Layer 9 of a small transformer language model trained on English Wikipedia (25 layers, counted from 0, width 128).
A neuron's activation on a vector x is SiLU(gate . x + bias) times (in . x + bias), where the dot is the dot product.

Input weights of the MLP neurons that the questions are about. A number n stands for (n - 128) times 0.0051.
n108 gate (bias -0.121): 74, 162, 168, 105, 120, 149, 132, 78, 114, 186, 85, 147, 183, 67, 106, 130, 99, 176, 128, 106, 127, 119, 177, 139, 119, 163, 174, 125, 118, 150, 29, 134, 110, 141, 169, 157, 153, 84, 103, 159, 146, 144, 144, 126, 128, 79, 207, 162, 167, 81, 143, 86, 127, 126, 157, 128, 155, 128, 119, 127, 134, 128, 116, 181, 65, 191, 47, 181, 148, 160, 115, 145, 129, 137, 148, 31, 186, 132, 105, 123, 83, 175, 128, 119, 122, 176, 184, 137, 165, 128, 148, 137, 89, 119, 138, 109, 119, 186, 142, 133, 140, 101, 151, 169, 112, 119, 71, 131, 145, 186, 77, 149, 177, 108, 185, 127, 168, 92, 105, 136, 102, 144, 176, 130, 183, 200, 179, 142
n122 gate (bias -0.220): 90, 158, 171, 140, 148, 83, 132, 133, 115, 136, 170, 138, 123, 105, 139, 153, 133, 121, 151, 118, 104, 160, 123, 130, 140, 158, 135, 176, 165, 142, 77, 157, 117, 178, 114, 151, 152, 123, 128, 134, 118, 129, 192, 76, 158, 119, 149, 104, 150, 146, 87, 141, 73, 153, 182, 144, 145, 119, 135, 117, 153, 129, 123, 173, 142, 112, 72, 149, 100, 103, 128, 74, 76, 136, 162, 29, 153, 138, 127, 114, 115, 95, 120, 125, 120, 105, 57, 118, 147, 94, 161, 144, 90, 133, 105, 135, 150, 126, 152, 170, 184, 107, 202, 180, 101, 113, 114, 124, 153, 148, 110, 119, 111, 156, 167, 115, 82, 141, 73, 66, 136, 199, 157, 93, 84, 165, 99, 88
n139 gate (bias -0.080): 107, 123, 143, 119, 138, 103, 142, 119, 147, 125, 118, 121, 104, 138, 88, 148, 140, 148, 156, 88, 150, 113, 137, 117, 138, 136, 174, 107, 229, 140, 151, 136, 122, 183, 165, 86, 171, 169, 89, 55, 173, 147, 170, 137, 188, 78, 129, 130, 138, 141, 144, 142, 122, 109, 99, 144, 165, 129, 130, 135, 83, 150, 118, 118, 134, 117, 97, 120, 107, 141, 208, 146, 115, 195, 126, 103, 220, 163, 162, 146, 154, 94, 117, 149, 86, 129, 148, 140, 157, 112, 186, 106, 68, 86, 99, 87, 131, 136, 120, 139, 169, 130, 70, 179, 143, 146, 145, 98, 104, 89, 127, 141, 149, 159, 221, 124, 129, 109, 95, 144, 124, 84, 143, 123, 152, 124, 147, 116
n184 gate (bias -0.158): 64, 80, 209, 125, 146, 144, 135, 136, 138, 180, 125, 153, 163, 99, 93, 163, 81, 113, 175, 117, 135, 89, 106, 123, 168, 139, 88, 157, 142, 161, 110, 89, 83, 100, 105, 128, 94, 94, 77, 116, 180, 147, 161, 130, 150, 105, 103, 142, 154, 168, 131, 151, 134, 109, 147, 102, 233, 106, 119, 127, 110, 147, 142, 204, 147, 115, 125, 107, 119, 172, 86, 112, 105, 101, 175, 117, 201, 101, 168, 162, 128, 81, 137, 131, 158, 175, 147, 140, 216, 124, 117, 72, 151, 112, 120, 147, 110, 160, 135, 143, 115, 127, 149, 75, 140, 98, 104, 134, 98, 125, 50, 140, 161, 156, 149, 169, 150, 122, 62, 134, 146, 80, 133, 112, 119, 143, 157, 109
n279 gate (bias -0.113): 109, 126, 161, 87, 136, 178, 150, 107, 96, 162, 128, 143, 129, 56, 98, 152, 98, 67, 108, 100, 104, 189, 157, 104, 72, 194, 131, 149, 119, 164, 129, 127, 145, 173, 121, 104, 154, 90, 188, 139, 131, 117, 223, 126, 167, 153, 135, 129, 80, 108, 116, 71, 101, 75, 99, 122, 145, 123, 120, 105, 94, 161, 160, 151, 134, 159, 82, 168, 77, 109, 60, 64, 126, 163, 206, 116, 133, 124, 138, 119, 168, 112, 118, 89, 141, 160, 109, 119, 200, 94, 89, 157, 127, 163, 119, 159, 117, 137, 133, 126, 102, 75, 157, 75, 112, 47, 157, 97, 156, 92, 107, 150, 177, 136, 103, 181, 99, 110, 98, 141, 127, 102, 108, 137, 159, 172, 104, 85
n108 in (bias -0.086): 128, 94, 108, 109, 129, 147, 139, 117, 118, 209, 115, 116, 157, 70, 178, 95, 144, 113, 131, 50, 101, 155, 220, 112, 201, 171, 52, 123, 142, 163, 155, 198, 78, 149, 135, 159, 94, 87, 97, 126, 94, 136, 135, 157, 170, 96, 182, 121, 86, 160, 72, 115, 159, 167, 166, 218, 93, 167, 92, 184, 118, 175, 152, 124, 54, 214, 105, 106, 160, 163, 147, 188, 114, 125, 135, 129, 218, 77, 138, 124, 177, 169, 155, 82, 123, 109, 156, 124, 185, 114, 172, 140, 43, 128, 98, 84, 179, 170, 197, 149, 100, 162, 117, 137, 108, 119, 167, 47, 128, 173, 164, 136, 170, 88, 129, 115, 149, 128, 113, 118, 156, 134, 145, 109, 128, 103, 140, 158
n122 in (bias 0.059): 138, 154, 117, 172, 172, 117, 106, 130, 202, 88, 73, 149, 61, 71, 129, 92, 74, 134, 134, 129, 117, 206, 116, 240, 117, 127, 157, 142, 122, 173, 145, 165, 134, 108, 127, 125, 112, 170, 99, 83, 167, 106, 185, 160, 173, 75, 172, 182, 143, 196, 62, 75, 129, 106, 221, 132, 108, 147, 98, 80, 163, 151, 111, 109, 91, 150, 129, 26, 92, 76, 137, 155, 130, 127, 80, 133, 162, 137, 132, 161, 98, 56, 99, 182, 200, 54, 132, 183, 79, 128, 146, 181, 110, 169, 177, 62, 140, 103, 146, 127, 203, 162, 220, 195, 58, 98, 98, 92, 61, 113, 166, 132, 108, 129, 140, 124, 112, 118, 119, 113, 139, 141, 133, 165, 8, 133, 39, 59
n139 in (bias -0.040): 108, 98, 100, 121, 136, 83, 162, 136, 127, 113, 125, 101, 99, 119, 172, 167, 125, 145, 138, 150, 126, 130, 93, 119, 172, 123, 150, 99, 146, 138, 181, 109, 153, 163, 95, 71, 218, 153, 104, 144, 151, 113, 116, 113, 155, 124, 120, 148, 165, 141, 126, 104, 145, 154, 107, 207, 129, 80, 100, 181, 122, 116, 146, 148, 90, 95, 138, 159, 166, 144, 151, 130, 150, 119, 172, 108, 132, 156, 158, 170, 149, 130, 186, 144, 115, 200, 163, 163, 133, 140, 104, 170, 92, 107, 94, 118, 179, 157, 85, 86, 144, 168, 119, 151, 98, 142, 127, 137, 120, 125, 128, 76, 177, 85, 134, 125, 142, 142, 120, 109, 185, 109, 174, 142, 115, 105, 145, 105
n184 in (bias -0.016): 108, 134, 155, 126, 173, 97, 174, 199, 144, 184, 133, 125, 132, 123, 144, 122, 137, 130, 114, 131, 114, 81, 152, 145, 147, 141, 106, 221, 139, 130, 131, 163, 119, 110, 151, 128, 102, 118, 90, 127, 196, 147, 152, 116, 149, 177, 106, 142, 87, 152, 134, 134, 168, 250, 125, 121, 133, 129, 144, 156, 138, 199, 122, 139, 97, 112, 104, 75, 102, 67, 61, 107, 145, 121, 169, 99, 174, 124, 131, 151, 114, 123, 171, 130, 195, 104, 115, 167, 80, 148, 98, 85, 183, 46, 160, 174, 67, 135, 131, 116, 143, 114, 115, 106, 119, 172, 105, 152, 110, 151, 107, 107, 122, 209, 79, 162, 116, 138, 65, 131, 68, 166, 123, 113, 38, 106, 176, 120
n279 in (bias -0.264): 178, 160, 131, 134, 117, 85, 103, 125, 192, 50, 144, 103, 120, 160, 92, 109, 143, 114, 181, 166, 109, 128, 114, 135, 164, 100, 160, 147, 157, 36, 153, 79, 106, 127, 70, 109, 84, 157, 129, 156, 127, 181, 104, 200, 83, 128, 100, 152, 138, 134, 123, 98, 99, 88, 140, 159, 179, 118, 145, 99, 100, 135, 86, 136, 126, 93, 130, 161, 104, 178, 127, 166, 90, 119, 34, 115, 171, 127, 91, 192, 119, 115, 93, 147, 117, 113, 90, 154, 207, 110, 37, 53, 68, 120, 142, 131, 129, 130, 107, 150, 130, 182, 160, 93, 211, 73, 123, 106, 71, 114, 130, 65, 90, 142, 125, 68, 209, 105, 158, 90, 145, 79, 116, 114, 188, 104, 157, 112

Each question shows a token from some text and the vector x that enters the MLP there. A number n stands for (n - 128) times 0.047.

"h": 127, 117, 41, 147, 137, 130, 160, 181, 158, 133, 124, 125, 116, 157, 133, 107, 142, 123, 127, 171, 144, 101, 139, 126, 128, 119, 150, 144, 156, 105, 127, 103, 136, 148, 131, 133, 138, 115, 169, 175, 112, 162, 106, 161, 139, 163, 118, 97, 136, 143, 116, 138, 124, 125, 205, 155, 144, 102, 140, 137, 110, 136, 144, 146, 150, 152, 136, 163, 112, 147, 168, 162, 126, 97, 120, 143, 111, 97, 119, 158, 115, 127, 167, 152, 123, 151, 124, 137, 95, 142, 130, 103, 144, 162, 144, 143, 142, 124, 130, 95, 129, 154, 133, 125, 123, 150, 111, 180, 95, 137, 171, 125, 77, 110, 92, 86, 121, 135, 113, 143, 107, 145, 113, 149, 165, 77, 119, 110
Which neuron lights up most? n122

"58": 164, 167, 84, 124, 106, 109, 95, 114, 188, 164, 94, 171, 168, 100, 126, 106, 159, 112, 126, 155, 136, 123, 142, 165, 168, 130, 123, 157, 93, 104, 136, 131, 128, 124, 151, 133, 140, 131, 157, 120, 138, 141, 130, 155, 136, 146, 144, 144, 161, 157, 99, 80, 126, 135, 108, 147, 100, 127, 131, 98, 150, 172, 109, 144, 169, 119, 122, 110, 145, 168, 110, 112, 141, 120, 122, 111, 93, 122, 125, 138, 113, 124, 144, 157, 145, 66, 154, 157, 116, 145, 125, 162, 110, 135, 124, 150, 134, 150, 128, 164, 113, 153, 127, 152, 112, 150, 150, 115, 104, 147, 144, 147, 86, 119, 133, 184, 157, 123, 174, 138, 129, 137, 113, 126, 136, 95, 149, 193
Which neuron lights up most? n139

",": 118, 121, 125, 125, 104, 127, 116, 123, 124, 116, 148, 120, 123, 137, 150, 109, 162, 154, 117, 142, 145, 138, 119, 125, 140, 155, 133, 124, 135, 123, 136, 126, 124, 138, 142, 115, 111, 119, 115, 117, 118, 118, 114, 130, 139, 143, 105, 132, 138, 117, 119, 142, 147, 114, 119, 135, 125, 163, 114, 136, 128, 146, 116, 71, 136, 121, 134, 120, 141, 117, 129, 138, 130, 131, 134, 133, 120, 144, 155, 110, 149, 132, 153, 117, 142, 132, 126, 151, 122, 110, 111, 140, 134, 133, 126, 127, 135, 119, 121, 119, 121, 128, 133, 120, 117, 133, 143, 116, 139, 133, 134, 120, 110, 116, 91, 134, 125, 128, 124, 146, 147, 125, 153, 116, 130, 129, 134, 103
Which three neurons fire most, strongest first? n279, n122, n184

" District": 112, 136, 104, 117, 138, 147, 113, 126, 137, 133, 130, 90, 117, 146, 136, 108, 121, 139, 175, 168, 142, 109, 156, 93, 195, 103, 124, 124, 141, 154, 167, 96, 104, 139, 154, 159, 120, 115, 215, 130, 130, 106, 120, 136, 124, 102, 131, 123, 133, 186, 99, 106, 124, 124, 64, 139, 109, 130, 113, 124, 139, 112, 99, 85, 133, 117, 146, 121, 124, 128, 122, 88, 108, 98, 111, 143, 107, 117, 115, 127, 114, 112, 111, 151, 94, 118, 165, 98, 111, 111, 120, 143, 147, 134, 133, 77, 93, 116, 116, 107, 144, 136, 142, 130, 135, 185, 108, 164, 125, 175, 109, 106, 57, 150, 90, 135, 122, 98, 126, 148, 149, 125, 121, 132, 86, 118, 178, 84
The most active neuron and its activation: n108, at about 0.1

"and": 162, 145, 55, 139, 143, 147, 110, 117, 150, 139, 132, 150, 156, 155, 149, 79, 161, 144, 108, 161, 152, 110, 151, 149, 126, 94, 118, 146, 112, 111, 151, 150, 159, 143, 118, 128, 158, 132, 148, 158, 90, 170, 103, 173, 73, 191, 104, 113, 124, 165, 126, 108, 129, 107, 161, 169, 150, 94, 50, 161, 113, 136, 107, 97, 162, 133, 132, 116, 125, 167, 140, 153, 125, 74, 154, 118, 75, 88, 107, 171, 81, 165, 145, 136, 150, 135, 122, 151, 111, 121, 145, 117, 108, 139, 100, 115, 125, 67, 143, 119, 130, 164, 166, 146, 143, 134, 124, 141, 103, 132, 139, 154, 153, 119, 124, 105, 198, 122, 127, 128, 128, 125, 118, 149, 119, 110, 123, 154
Which neuron lights up most? n184

" th": 120, 88, 106, 165, 107, 101, 150, 139, 163, 138, 159, 112, 131, 125, 135, 103, 139, 162, 118, 164, 123, 124, 131, 160, 155, 125, 112, 148, 89, 90, 104, 114, 128, 94, 114, 129, 134, 116, 151, 116, 147, 112, 128, 127, 174, 147, 137, 131, 174, 110, 164, 143, 122, 142, 152, 155, 153, 111, 120, 148, 120, 147, 156, 120, 138, 131, 160, 135, 101, 128, 104, 155, 105, 109, 123, 98, 125, 113, 146, 118, 135, 107, 177, 100, 149, 163, 130, 125, 92, 112, 149, 133, 132, 130, 171, 136, 124, 106, 136, 100, 100, 154, 119, 137, 87, 140, 127, 106, 80, 158, 139, 135, 106, 114, 120, 125, 133, 170, 142, 111, 167, 176, 147, 138, 117, 85, 118, 157
Which neuron lights up most? n279

" ": 163, 96, 70, 149, 117, 131, 82, 167, 150, 124, 127, 84, 163, 124, 161, 123, 162, 133, 130, 150, 114, 126, 186, 139, 108, 130, 120, 138, 90, 121, 126, 145, 133, 114, 165, 122, 122, 153, 106, 101, 122, 112, 126, 161, 138, 154, 153, 151, 141, 150, 99, 129, 104, 96, 135, 122, 136, 136, 99, 124, 136, 90, 105, 122, 114, 122, 143, 109, 135, 124, 140, 128, 130, 144, 125, 154, 96, 99, 127, 128, 125, 119, 129, 120, 146, 129, 136, 135, 128, 104, 111, 152, 122, 134, 120, 135, 143, 114, 119, 119, 124, 95, 134, 150, 123, 107, 152, 138, 124, 147, 145, 133, 113, 124, 124, 114, 135, 134, 130, 148, 156, 98, 129, 125, 113, 121, 127, 111
Which neuron lights up most? n184

".": 141, 140, 116, 126, 106, 109, 101, 126, 124, 131, 109, 135, 169, 118, 122, 122, 141, 104, 123, 156, 122, 128, 142, 142, 137, 131, 122, 131, 127, 132, 160, 165, 139, 120, 130, 115, 136, 127, 147, 131, 141, 94, 160, 146, 111, 145, 115, 124, 140, 127, 106, 144, 136, 135, 95, 108, 111, 163, 120, 105, 137, 146, 141, 102, 135, 125, 140, 156, 128, 156, 135, 135, 120, 89, 137, 154, 124, 140, 139, 158, 110, 119, 157, 153, 113, 121, 122, 110, 113, 145, 101, 111, 145, 159, 170, 112, 145, 141, 114, 110, 114, 147, 117, 127, 126, 137, 126, 130, 119, 125, 124, 144, 132, 108, 111, 139, 148, 148, 142, 148, 123, 113, 93, 121, 164, 94, 128, 118
The most active neuron and its activation: n184, at about 0.25

"th": 129, 112, 105, 131, 146, 97, 134, 139, 192, 110, 114, 120, 133, 156, 101, 100, 177, 110, 118, 182, 118, 103, 103, 132, 150, 132, 126, 173, 138, 139, 135, 139, 144, 126, 101, 133, 137, 124, 183, 111, 132, 170, 143, 142, 131, 167, 107, 139, 114, 143, 158, 127, 116, 132, 151, 142, 108, 108, 159, 122, 149, 202, 123, 28, 134, 112, 126, 141, 117, 137, 157, 155, 74, 143, 149, 121, 104, 114, 108, 139, 135, 138, 146, 145, 122, 117, 141, 139, 112, 97, 145, 108, 127, 148, 126, 113, 123, 136, 155, 99, 100, 136, 109, 113, 100, 130, 109, 143, 124, 139, 142, 152, 83, 134, 103, 134, 165, 150, 147, 133, 173, 140, 125, 157, 175, 78, 151, 146
The most active neuron and its activation: n122, at about 0.11

" N": 145, 118, 87, 122, 111, 107, 150, 139, 118, 125, 137, 129, 174, 141, 182, 91, 162, 120, 138, 162, 100, 134, 152, 122, 147, 114, 141, 134, 106, 110, 118, 93, 141, 138, 117, 156, 156, 107, 146, 135, 109, 126, 84, 154, 113, 135, 152, 126, 141, 161, 128, 134, 164, 138, 58, 128, 131, 116, 126, 83, 117, 145, 137, 130, 134, 111, 121, 118, 131, 133, 134, 139, 126, 154, 154, 166, 136, 98, 107, 187, 122, 144, 146, 153, 120, 159, 148, 145, 129, 107, 103, 133, 135, 163, 100, 94, 125, 143, 130, 93, 114, 138, 127, 162, 84, 117, 157, 127, 133, 157, 138, 157, 100, 117, 122, 106, 152, 113, 91, 136, 133, 129, 136, 95, 130, 76, 167, 136
Which neuron lights up most? n122

"aces": 111, 105, 127, 148, 148, 138, 123, 145, 124, 134, 128, 133, 143, 144, 109, 92, 158, 112, 125, 94, 111, 102, 146, 106, 154, 124, 121, 159, 106, 161, 149, 123, 131, 143, 138, 102, 104, 136, 136, 135, 121, 99, 100, 146, 87, 166, 94, 113, 139, 88, 106, 123, 127, 146, 126, 125, 97, 144, 162, 134, 119, 109, 112, 74, 139, 110, 179, 108, 139, 145, 107, 127, 129, 125, 114, 106, 127, 106, 100, 107, 137, 128, 130, 132, 135, 113, 139, 146, 113, 109, 110, 155, 141, 156, 155, 138, 139, 97, 126, 132, 161, 130, 130, 133, 133, 116, 113, 123, 111, 132, 114, 114, 106, 142, 86, 112, 107, 116, 155, 123, 143, 143, 127, 111, 85, 85, 122, 86
The two highest activations, in order: n139, n108

"l": 157, 140, 77, 120, 152, 134, 164, 117, 157, 117, 141, 137, 139, 138, 148, 111, 142, 99, 145, 167, 83, 132, 109, 125, 148, 103, 157, 124, 133, 134, 119, 104, 147, 113, 111, 166, 125, 166, 114, 140, 121, 143, 84, 156, 117, 154, 130, 105, 155, 126, 146, 151, 117, 144, 139, 120, 102, 81, 125, 105, 102, 126, 127, 120, 157, 144, 143, 157, 133, 174, 140, 188, 154, 60, 144, 163, 122, 93, 113, 175, 143, 125, 122, 148, 116, 154, 129, 133, 101, 91, 122, 141, 144, 126, 125, 123, 112, 87, 121, 116, 176, 124, 145, 123, 164, 153, 144, 191, 60, 119, 194, 128, 119, 113, 91, 116, 135, 176, 129, 103, 153, 180, 143, 118, 130, 126, 132, 135
Which three neurons fire most, strongest first? n184, n108, n122

" |": 166, 110, 90, 139, 134, 133, 116, 128, 122, 137, 122, 37, 133, 126, 102, 96, 134, 120, 151, 160, 131, 131, 104, 126, 132, 139, 145, 150, 144, 141, 131, 136, 128, 128, 85, 121, 119, 135, 125, 110, 130, 119, 130, 139, 118, 158, 118, 132, 152, 105, 119, 170, 133, 104, 119, 116, 119, 199, 108, 126, 139, 126, 120, 121, 134, 110, 119, 120, 140, 129, 119, 139, 116, 111, 137, 116, 129, 127, 141, 125, 114, 132, 130, 122, 119, 139, 125, 120, 117, 119, 144, 102, 140, 156, 124, 79, 112, 142, 112, 127, 89, 147, 140, 119, 122, 130, 123, 104, 138, 135, 136, 130, 154, 143, 114, 127, 146, 129, 137, 159, 137, 139, 116, 133, 126, 126, 143, 144
Which neuron lights up most? n184

"a": 162, 142, 43, 140, 146, 123, 122, 146, 126, 144, 117, 118, 158, 128, 142, 114, 113, 129, 129, 153, 134, 125, 99, 132, 114, 110, 115, 124, 116, 116, 138, 71, 102, 138, 154, 132, 133, 137, 135, 124, 123, 118, 92, 155, 110, 167, 117, 119, 128, 107, 164, 100, 148, 141, 182, 141, 104, 100, 125, 132, 125, 111, 142, 131, 133, 99, 138, 133, 143, 158, 134, 151, 147, 69, 136, 129, 119, 131, 137, 150, 153, 129, 124, 162, 139, 120, 100, 119, 111, 170, 132, 137, 168, 159, 152, 86, 139, 108, 105, 84, 132, 147, 116, 121, 143, 174, 128, 139, 102, 138, 144, 146, 137, 120, 130, 120, 153, 114, 143, 136, 135, 135, 128, 152, 115, 123, 159, 129
The two highest activations, in order: n108, n184